Layer 5 of a small transformer language model trained on English Wikipedia (8 layers, counted from 0, width 128).
A neuron's activation on a vector x is SiLU(gate . x + bias) times (in . x + bias), where the dot is the dot product.

Input weights of the MLP neurons that the questions are about. A number n stands for n times 0.0041.
n9 gate (bias -0.196): 2 11 44 23 9 -17 9 26 -24 30 37 3 20 -47 -4 22 4 -50 -8 -22 -34 39 43 -17 -43 9 -2 14 -4 -1 -42 -35 6 44 27 -20 -28 23 13 -36 -20 -36 56 28 17 11 32 -20 27 43 13 43 2 11 -51 -45 -41 22 2 29 -2 -13 -43 -5 -1 -50 -7 -29 -43 9 3 18 15 20 15 45 -10 14 53 0 34 10 -14 -3 -38 10 19 -23 -17 -4 32 27 -23 24 -13 -2 26 -16 -14 12 -73 -40 -9 -7 -26 39 -3 -21 -64 50 12 -8 4 -49 18 -7 26 12 13 46 26 -10 -9 20 14 -27 9 -34
n16 gate (bias -0.042): -12 -13 22 -7 -14 -13 -33 -23 44 6 -10 15 -16 5 4 -16 -41 -31 12 -6 -18 27 16 -9 -29 5 9 -23 11 35 3 4 3 5 7 5 -4 38 -4 -40 20 9 -51 -14 -7 16 33 -19 19 -27 -31 -32 8 -27 -10 29 -39 -20 -8 29 -11 22 20 14 37 -31 -24 2 -10 -10 1 -1 1 -25 37 8 3 -31 8 -3 24 5 -14 24 -7 34 16 -4 -13 -25 6 3 -15 5 -6 6 -18 13 -15 -29 13 -32 2 -4 3 58 -16 -5 -3 -13 35 3 0 -33 3 -22 47 -1 24 42 35 13 28 -4 12 16 -32 -28
n31 gate (bias -0.117): 14 4 56 -14 -17 -2 -20 7 -37 -3 50 -26 -4 26 55 -9 -5 40 1 -1 -2 23 32 -31 5 39 -15 -4 -22 44 -15 3 -21 12 -8 4 0 20 10 1 4 12 21 47 11 8 20 20 3 53 5 10 9 24 5 -29 -37 9 -21 -31 -5 -2 -3 -31 19 -15 -13 -38 28 56 -15 -27 -13 7 -27 -14 -25 6 21 -19 -31 -9 25 43 3 20 -31 22 -1 6 -25 11 49 -16 11 -6 -21 6 -30 3 3 -20 10 41 9 -2 25 23 -8 24 60 32 14 1 13 20 30 -12 -1 15 16 -7 10 24 54 -22 -5 -39
n36 gate (bias -0.085): -17 -31 28 18 -3 7 13 -9 -17 -24 -7 7 10 7 6 18 8 20 28 12 12 46 18 23 5 -31 3 32 -22 95 31 30 6 16 18 47 -6 -19 23 6 -21 -2 42 -12 5 24 -31 42 -12 45 10 34 -11 -4 -1 -4 9 -8 -35 45 68 -8 26 -28 -8 -1 -12 -1 -20 16 34 -12 -13 31 -40 -29 22 1 18 1 6 -5 -19 39 -17 27 4 1 28 32 -27 -9 43 -30 -26 23 26 -16 -15 22 36 7 44 4 4 -2 9 -37 -48 25 22 -4 11 -15 -13 -34 -38 20 4 -1 -12 -29 25 -13 12 19 -23 3
n46 gate (bias -0.053): -15 -10 31 -26 -19 28 -28 -5 -24 17 -3 -41 -6 -4 6 32 -28 -15 8 9 -2 8 -18 10 15 10 1 7 9 -24 -27 -6 -40 58 28 61 -2 20 -4 46 23 27 33 -32 17 -28 6 -5 -17 27 -45 -4 -24 -24 2 -44 16 -9 -45 30 -15 -9 -14 36 32 -3 -10 13 -45 21 -50 14 -37 21 -12 -41 -23 8 -10 28 -11 12 -6 -8 -5 -3 12 23 -18 31 47 -35 -10 -11 -8 -2 42 -9 38 -5 25 10 7 1 -1 -20 -20 40 10 -23 30 -10 -6 -45 24 -5 94 -5 -21 19 20 9 -3 8 53 -35 16 17
n57 gate (bias 0.016): 6 12 14 -22 -27 -58 8 12 11 -11 10 21 -23 12 -13 20 -6 25 0 51 -10 -10 18 30 24 -16 4 -3 7 5 20 36 32 -11 27 -58 -1 1 -29 42 10 -17 -9 -18 -20 36 -3 11 -25 21 9 -23 6 -28 19 12 27 11 -28 -15 54 -17 2 -15 -6 44 7 27 -3 1 5 2 22 -6 -32 -14 -40 -19 -8 24 -24 -11 -15 -13 46 4 -10 -27 -23 -6 14 -5 -4 -4 -1 8 19 -32 14 12 3 0 -27 0 -10 -38 16 41 -20 24 -15 9 27 0 19 4 -22 -25 1 -25 -29 8 25 12 34 26 -2 7
n62 gate (bias -0.152): 10 -6 -12 -18 -1 -4 -24 -37 5 -26 36 -19 -7 -19 -3 1 -39 4 -4 15 -6 -38 -8 2 8 -25 -3 -3 20 -7 50 47 -65 3 -7 -19 -30 -19 28 8 43 10 16 -2 -4 1 -6 20 -7 -4 5 -13 -25 -13 12 -14 3 24 11 -3 4 -17 -46 -29 -28 -1 15 7 -61 35 -51 13 -11 4 -15 -41 -2 1 -15 -9 17 -38 37 56 -18 17 -8 -3 -28 24 34 20 -8 -2 12 -6 -39 49 -9 -21 3 0 -30 -24 -25 -10 18 -5 -24 -56 -32 29 -20 9 -21 -18 -3 27 -18 -12 30 29 -3 -3 8 25 8 18
n72 gate (bias -0.050): 8 -42 -11 24 -22 28 7 -5 -40 -6 -17 -18 4 33 -9 31 -50 14 -37 -55 -24 17 3 -1 41 -9 -3 16 5 9 22 -32 -34 -21 23 2 -43 -28 38 7 26 40 33 2 -3 -31 -58 5 38 16 2 -11 -13 16 -21 -5 -29 -18 -11 -6 -16 -9 22 -2 12 -14 -31 4 42 -7 -4 1 -4 -23 -16 9 7 -15 -40 14 10 16 -7 9 -30 -32 -33 -18 13 -23 -4 -5 -26 -28 4 36 -16 -12 -15 35 -18 -20 -10 25 -35 15 29 8 -3 11 -10 -5 -7 -11 1 7 18 -10 -28 53 -6 -9 52 43 11 26 -7 -25
n215 gate (bias -0.104): 9 18 8 19 -6 2 -1 -31 -11 -17 -9 -9 -7 14 -25 35 27 7 26 -18 13 -3 6 37 -31 4 -23 -16 -33 -34 -6 -1 3 15 -2 -24 7 -40 20 7 -5 -49 -19 25 19 20 -16 -14 -19 25 17 11 19 14 32 -28 30 12 -11 23 -8 0 24 2 18 9 -11 0 19 -12 -7 -2 5 -6 -21 -8 26 -3 -13 16 25 8 -25 2 4 -24 -13 27 13 -43 2 16 19 9 3 -2 -41 -10 6 27 -14 -13 -46 1 3 -9 -22 12 -13 19 -34 15 -13 -63 36 20 36 -9 12 16 2 -5 5 -5 17 14 6 28
n9 in (bias -0.111): 1 -1 1 73 1 -28 -54 22 -13 -37 24 19 43 -24 39 5 -14 -7 33 37 -32 -22 65 15 -13 -17 -11 34 -26 39 -25 -26 -18 11 36 45 33 -19 23 -13 10 13 22 -20 21 49 12 -12 45 31 11 24 -21 14 -9 -24 -26 29 -4 42 -22 -25 1 13 3 -28 19 -26 -29 -46 23 -28 -15 -10 25 16 7 -28 15 -2 4 0 -3 23 -22 -25 24 -21 3 14 -20 -22 -4 -4 -4 28 18 18 5 -22 4 19 -1 17 15 59 -24 15 -4 -5 16 -43 -5 -42 -1 -10 -1 17 6 12 6 -8 -12 35 -38 1 22 -38
n16 in (bias 0.027): -17 4 -23 23 -3 -22 58 20 -23 -16 27 6 27 12 -29 -8 6 -16 3 19 -3 -2 24 18 -1 3 -24 32 29 23 6 5 1 -8 -24 -7 11 -28 -15 25 1 -6 27 -30 -55 19 10 -1 -3 -19 12 -38 45 15 -32 9 1 6 -31 -8 -10 -19 -38 1 -34 -20 19 -10 -27 -1 -32 -15 24 -43 15 18 -30 2 -24 28 -13 -1 -61 -13 13 -19 -38 1 45 -16 -18 -3 -11 -1 -33 15 1 3 -19 -61 -19 -12 -4 3 11 -25 -19 42 41 -21 -21 16 -53 21 -27 6 -27 -16 -28 -12 -6 -2 -33 -1 5 29 22 -21
n31 in (bias 0.003): 7 -8 -53 7 40 9 -1 -19 31 24 16 -18 -25 -39 4 -59 51 29 36 23 -1 30 -16 39 30 -6 -20 -29 77 -32 8 -7 5 -17 -18 -13 18 -17 1 23 -16 -27 14 -14 5 -25 -11 21 -40 1 -25 -29 -37 4 20 -14 -4 -28 -1 -9 14 -34 -5 -33 -19 21 -21 31 30 22 -14 -17 -4 -11 36 6 -10 0 42 0 -14 -10 2 10 -30 0 -8 1 3 -12 -10 -8 6 -42 -13 -34 -43 1 -10 21 -21 -51 -9 -52 1 -18 -11 13 24 6 -12 -2 -67 11 40 31 8 12 53 -7 33 29 -1 -7 -2 -22 -21 25
n36 in (bias -0.015): -28 1 -17 1 7 76 -15 -14 45 24 39 23 12 18 -39 52 13 21 -31 -45 23 -45 -5 -13 -27 6 -43 -8 -32 -25 -14 30 -19 -16 0 -13 14 -1 -2 3 10 -13 -33 -10 31 -5 19 -3 16 38 -29 -34 -31 31 17 11 8 54 17 27 -10 -13 -6 4 -29 36 -36 -5 -46 5 -31 49 2 -2 -12 14 -18 -5 -15 4 19 31 -42 -17 4 29 42 18 7 23 20 -38 33 -5 24 58 -5 -26 -4 7 24 50 -16 23 26 9 32 -38 6 -8 42 26 8 -15 -11 -30 -37 -2 34 -2 -47 12 9 -13 4 -24 2 -12
n46 in (bias 0.212): -9 -3 46 -30 -4 2 28 17 25 -27 19 -34 -1 -15 2 -20 -8 -15 -19 -17 -9 31 -8 -29 45 -20 6 13 1 -13 -7 -23 35 -41 9 -10 37 -26 -8 -20 58 -16 40 12 25 12 -22 31 14 -11 32 -14 -1 30 -2 -19 11 12 36 11 12 6 -7 23 -7 8 -35 -4 -11 0 12 0 14 14 6 4 10 35 28 6 4 -15 35 -25 5 -17 19 13 0 -29 -5 3 28 -17 -30 -11 -38 17 -13 -50 48 -1 -20 -2 18 -54 -8 7 24 15 -37 18 -9 -2 -4 -37 21 -35 -5 3 -15 15 15 40 -32 33 23 -19
n57 in (bias 0.004): -3 -25 45 17 -14 -32 13 23 -21 -61 14 -6 8 -9 -5 -8 27 10 33 36 27 0 20 -26 -3 -18 25 -16 12 -38 -3 20 -2 6 13 -9 -5 -7 -20 6 -27 -21 21 18 26 -45 -5 29 9 14 -24 24 11 -35 -34 26 -4 32 13 33 4 19 -24 3 -2 -37 -7 -24 8 32 -19 17 7 20 1 -25 31 13 -4 -29 -3 -39 1 -7 15 19 -16 -4 -10 8 -12 30 -1 21 11 -10 9 -20 -21 -4 -17 5 40 14 -19 -13 -6 -25 -47 -20 -25 -17 46 8 76 -43 -7 11 5 12 5 -27 1 12 26 3 -10 -34
n62 in (bias 0.109): 27 -18 25 49 -34 -30 32 42 -21 29 -11 -28 11 60 13 -14 27 11 16 29 -14 -11 -33 -80 6 4 -9 -10 70 6 -12 -9 27 36 -17 -15 22 20 -6 25 -35 -3 -30 -34 16 -17 53 -14 -37 14 -3 28 29 -26 2 63 3 2 -5 -29 -18 -10 1 12 -42 12 19 -1 15 15 47 2 48 -11 24 0 -12 -1 -1 53 15 17 -49 23 24 43 28 19 17 -18 -34 25 4 17 6 23 56 -19 -50 -66 -2 33 18 13 29 18 -27 19 14 17 23 1 29 1 51 16 2 17 0 20 -23 7 37 1 -9 10 -5 15
n72 in (bias -0.096): 5 2 -29 0 48 -27 31 -48 -30 1 -11 -29 -1 13 22 28 26 11 37 13 13 -3 -2 -1 45 -34 -33 21 8 40 13 -78 -36 -37 11 24 -35 -21 9 7 28 19 4 -16 14 -50 -25 8 33 20 -25 4 2 -23 70 -24 30 25 14 -37 -18 -23 -36 24 -15 -3 -11 -48 42 10 -12 18 -28 -39 -4 50 -8 -11 39 -9 0 2 9 -11 16 5 -19 -20 20 3 5 52 -14 -31 25 51 -34 42 15 -12 -2 -28 13 -14 29 6 20 29 -23 16 6 17 12 16 27 -27 -6 10 2 19 -16 16 -17 -18 -24 -38 21 22
n215 in (bias -0.097): 13 11 -1 4 6 14 -18 -41 -29 -43 3 -29 -43 14 -13 -4 -17 0 23 27 -5 43 -8 44 -11 -31 18 -3 -26 -40 12 2 -18 -1 -3 -18 -22 27 28 6 -7 -25 -15 29 3 28 -13 5 12 -23 7 -42 -10 33 32 11 26 -12 9 -3 -32 -35 44 13 6 -28 -10 -24 37 10 8 3 -22 -1 -3 7 -19 -22 -11 1 -4 -1 12 9 11 -24 -7 -7 9 -26 -8 12 22 -3 18 -3 43 -20 1 20 43 39 -7 6 14 -30 14 10 11 57 -13 6 20 -26 -10 -6 -2 -23 13 36 -25 -31 -5 -26 -6 35 7 -29

Each question shows a token from some text and the vector x that enters the MLP there. A number n stands for n times 0.044.

"ib": -8 6 -2 -15 12 15 -20 13 0 -15 -11 4 5 -8 13 25 25 -30 -13 18 3 -1 -8 11 -3 -19 -17 16 -4 37 -9 -15 1 25 -54 27 20 7 -11 -7 -11 6 -34 -4 -6 -14 -4 15 -7 12 -12 -12 9 11 -4 27 -6 35 -17 3 -6 1 9 15 -28 -3 -2 -11 -8 -25 -25 25 29 2 -5 5 -9 -43 0 32 31 -2 2 0 21 -7 11 32 25 21 -1 19 -13 9 -1 18 23 11 16 -6 8 -11 -18 -24 0 7 -4 0 7 3 10 5 -27 -10 -2 14 -13 11 -10 -4 -23 -14 10 2 5 7 36 -11
Which neuron fires most, and how strongly? n31, at about 0.34

" his": 0 -2 18 3 15 37 -14 -5 -5 36 2 -1 10 21 -9 -18 0 18 -4 -5 11 -6 -5 9 6 -12 19 -15 -16 -9 -1 -10 28 -10 2 -14 -11 -9 11 25 3 0 7 -19 25 -12 6 13 9 49 -6 1 10 12 0 -3 -6 10 -20 -18 3 -15 -17 10 2 30 10 11 1 -30 3 -29 -4 -7 20 -38 -14 -1 -14 -14 -14 -10 12 -10 -8 1 12 -5 32 -8 6 11 -16 -14 5 -12 5 -1 -3 -13 4 7 8 2 14 -15 17 -40 27 -13 5 -17 16 11 -8 13 10 0 18 8 2 -10 -15 -7 -30 -16 -3 -47
Which neuron fires most, and how strongly? n16, at about 0.11

" Academy": -19 2 -3 -7 11 16 18 21 -12 -33 -9 15 -7 8 -3 -33 27 2 -19 -8 -8 -6 -12 23 10 -3 -6 -6 5 -22 10 -5 19 24 -17 -33 -20 3 2 -14 -6 -11 -12 -4 -2 -31 4 39 -1 1 -3 37 6 17 2 30 -10 -6 8 9 -30 -6 16 11 10 3 9 3 -8 -26 -18 -6 -1 -27 -23 0 -14 0 -4 -8 -9 -34 11 -11 17 15 3 14 -3 21 -4 -9 -14 -11 -21 -6 7 1 18 -16 26 -15 -13 -19 -28 9 -24 2 -1 -6 1 -10 9 -22 9 19 13 19 -21 -1 0 8 -19 10 -5 -4 4 -45
The two highest activations, in order: n36, n72

".4": -24 -13 -6 8 11 12 -24 -10 11 -8 -13 -5 25 -8 32 26 -8 -13 -20 10 -8 -8 30 10 -9 -9 16 -8 14 -3 9 -10 20 -19 -18 1 -16 10 8 -11 5 20 53 7 -7 12 7 6 -3 -16 12 16 1 11 -11 33 16 45 -16 -18 14 8 -20 -7 -10 2 10 8 12 21 -1 21 21 5 -20 -7 10 -19 -7 1 -12 -26 7 -1 -3 -5 11 -19 -16 -7 26 9 4 18 -9 0 -33 16 25 3 40 -2 25 0 -23 -1 -21 26 11 -6 5 -7 32 17 26 -7 13 18 -2 -8 -14 9 -17 19 -11 3 -6 -17
Which of these neurons fires most? n57

",": 4 -15 26 -7 -9 4 -20 -6 9 19 -5 -15 5 -7 1 7 4 -12 -1 -6 -2 -17 -34 3 -7 -15 2 7 19 -2 29 -9 -11 1 -14 -20 15 -23 12 -2 3 11 -6 7 27 -7 -7 19 -2 3 -23 2 28 -7 18 8 -1 21 23 -27 -3 -12 1 11 4 -7 10 7 4 -5 6 2 3 -5 -16 2 5 13 3 -14 -24 1 7 0 -5 5 0 -9 -14 -5 5 -12 14 -7 -11 -9 7 -1 0 18 -7 5 -33 -20 21 -11 -29 1 1 30 -3 -7 6 -4 -4 16 9 -1 12 4 -3 -7 -15 -10 -63 -14 18 -62
Which neuron fires most, and how strongly? n16, at about 0.19

".8": 1 -20 -29 -1 6 9 -14 -3 2 -6 -19 0 20 -3 24 17 -17 -1 -23 3 -33 -15 30 6 -16 -11 27 -20 -4 -4 -6 -8 -4 -7 -1 -15 -14 14 15 -18 5 -16 21 1 -2 -2 -2 3 7 -14 -11 15 14 7 -9 16 29 31 -16 -4 -1 6 -20 -7 1 -1 3 10 11 28 13 30 18 -5 -5 -1 6 -1 -13 -2 -9 -25 -7 0 -8 -15 17 -19 -35 -13 11 17 5 11 -17 11 -2 10 22 12 12 -8 19 6 -36 3 -28 20 15 -31 2 -13 32 11 9 -9 15 17 -14 -4 -7 -11 -3 23 -11 9 -18 -46
Which neuron fires most, and how strongly? n31, at about 0.34

" was": 1 -6 16 16 12 -14 2 -13 -3 5 -1 -6 18 -2 -4 -18 3 -3 3 7 -19 -11 -4 -6 -17 6 28 -1 -6 4 -16 8 33 -16 3 -5 27 -22 -28 -7 -5 1 6 -7 33 -1 5 23 5 3 -12 8 11 12 -1 23 24 -9 8 -29 -11 -4 -4 3 2 13 5 -19 9 -25 -32 19 18 -20 -17 -1 -2 35 -26 -16 6 34 -8 -12 -7 7 1 -28 38 -3 -21 -14 -7 -4 -7 9 6 3 20 1 -1 5 8 3 28 3 6 -4 2 -7 -24 -19 15 -23 -15 -11 28 6 4 -3 -17 -20 -14 6 2 -26 -11 -47
Which of these neurons fires most? n31

" 32": -23 -8 -15 2 1 -5 5 10 8 18 1 -4 4 15 5 -9 -1 -3 -25 -22 15 -9 -12 -8 -14 -16 -3 -5 15 15 3 2 21 -26 -4 -11 3 -8 -3 -28 20 1 4 0 -9 -15 18 -3 9 9 13 15 24 50 12 13 -8 24 15 -33 19 1 11 -17 -7 -12 -2 1 -22 -6 -18 3 7 -18 21 20 -5 -19 -28 25 14 -16 7 -5 27 -21 21 -14 -8 -7 14 -4 3 -10 -4 -7 -8 28 6 35 32 -26 21 -9 -23 -23 22 -28 2 -36 5 -4 -3 0 8 5 14 17 -11 -15 13 2 -26 5 7 -8 -25 -28
The two highest activations, in order: n215, n9

" Ad": 4 1 30 -4 45 -8 -1 2 -6 2 -1 23 10 21 34 -16 10 0 -8 -4 0 -8 -7 6 -13 -28 11 33 6 11 -2 -22 8 11 -15 23 -18 0 3 5 4 8 -16 -2 20 8 23 12 6 -9 -10 -6 0 20 4 3 -21 15 5 -21 -15 5 5 4 -7 1 17 13 -17 -17 -13 10 19 -12 6 2 24 -4 -34 -22 0 -20 -24 2 14 -17 8 19 28 -8 -5 -5 -14 -12 -50 1 -13 3 -8 -10 34 -16 3 -39 -22 -2 -36 3 9 -11 -5 -15 4 0 -9 10 -7 -18 -7 17 -14 -12 -19 -9 -1 -12 22 -38
Which of these neurons fires most? n16

"\n": -14 13 6 6 -8 -3 0 -4 -8 -6 0 -1 5 29 -17 4 -12 -4 5 -1 -20 -15 -5 7 -5 -10 -15 -2 7 -5 0 -7 -6 -8 17 7 11 -11 20 13 12 2 10 3 14 2 -4 36 -2 20 17 -8 5 8 7 14 4 -8 8 -9 -8 -9 -47 -17 -15 15 -21 3 -2 4 -34 -10 8 20 -24 39 -17 8 -22 -7 -2 -3 13 9 15 21 0 -14 -4 19 7 -18 -6 -9 -28 5 18 11 -12 3 -14 7 -19 -25 19 1 -11 2 -3 3 -24 -15 32 7 -2 13 20 28 -22 9 -2 11 19 -25 12 -9 22 -63
Which of these neurons fires most? n72

"ing": 14 8 8 -17 6 25 -30 -16 -12 0 16 20 8 -8 41 -5 -2 12 -8 18 -19 5 -2 -23 19 -10 -17 -25 17 9 -13 9 19 12 0 -47 26 -17 17 1 2 -4 1 6 12 3 -12 51 19 39 -10 14 6 7 11 -28 2 13 -1 -29 12 16 -4 -19 13 -8 2 0 2 10 -7 5 18 -6 11 -4 -9 -1 1 -20 0 0 17 -9 -6 2 2 3 -11 -4 -14 15 3 12 -25 17 -32 -34 7 3 -23 -5 0 -6 -9 -12 -3 -6 9 4 18 0 6 -33 16 -14 28 -27 45 -2 7 -19 -26 -11 -18 -15 -15 -25
Which neuron fires most, and how strongly? n31, at about 3.5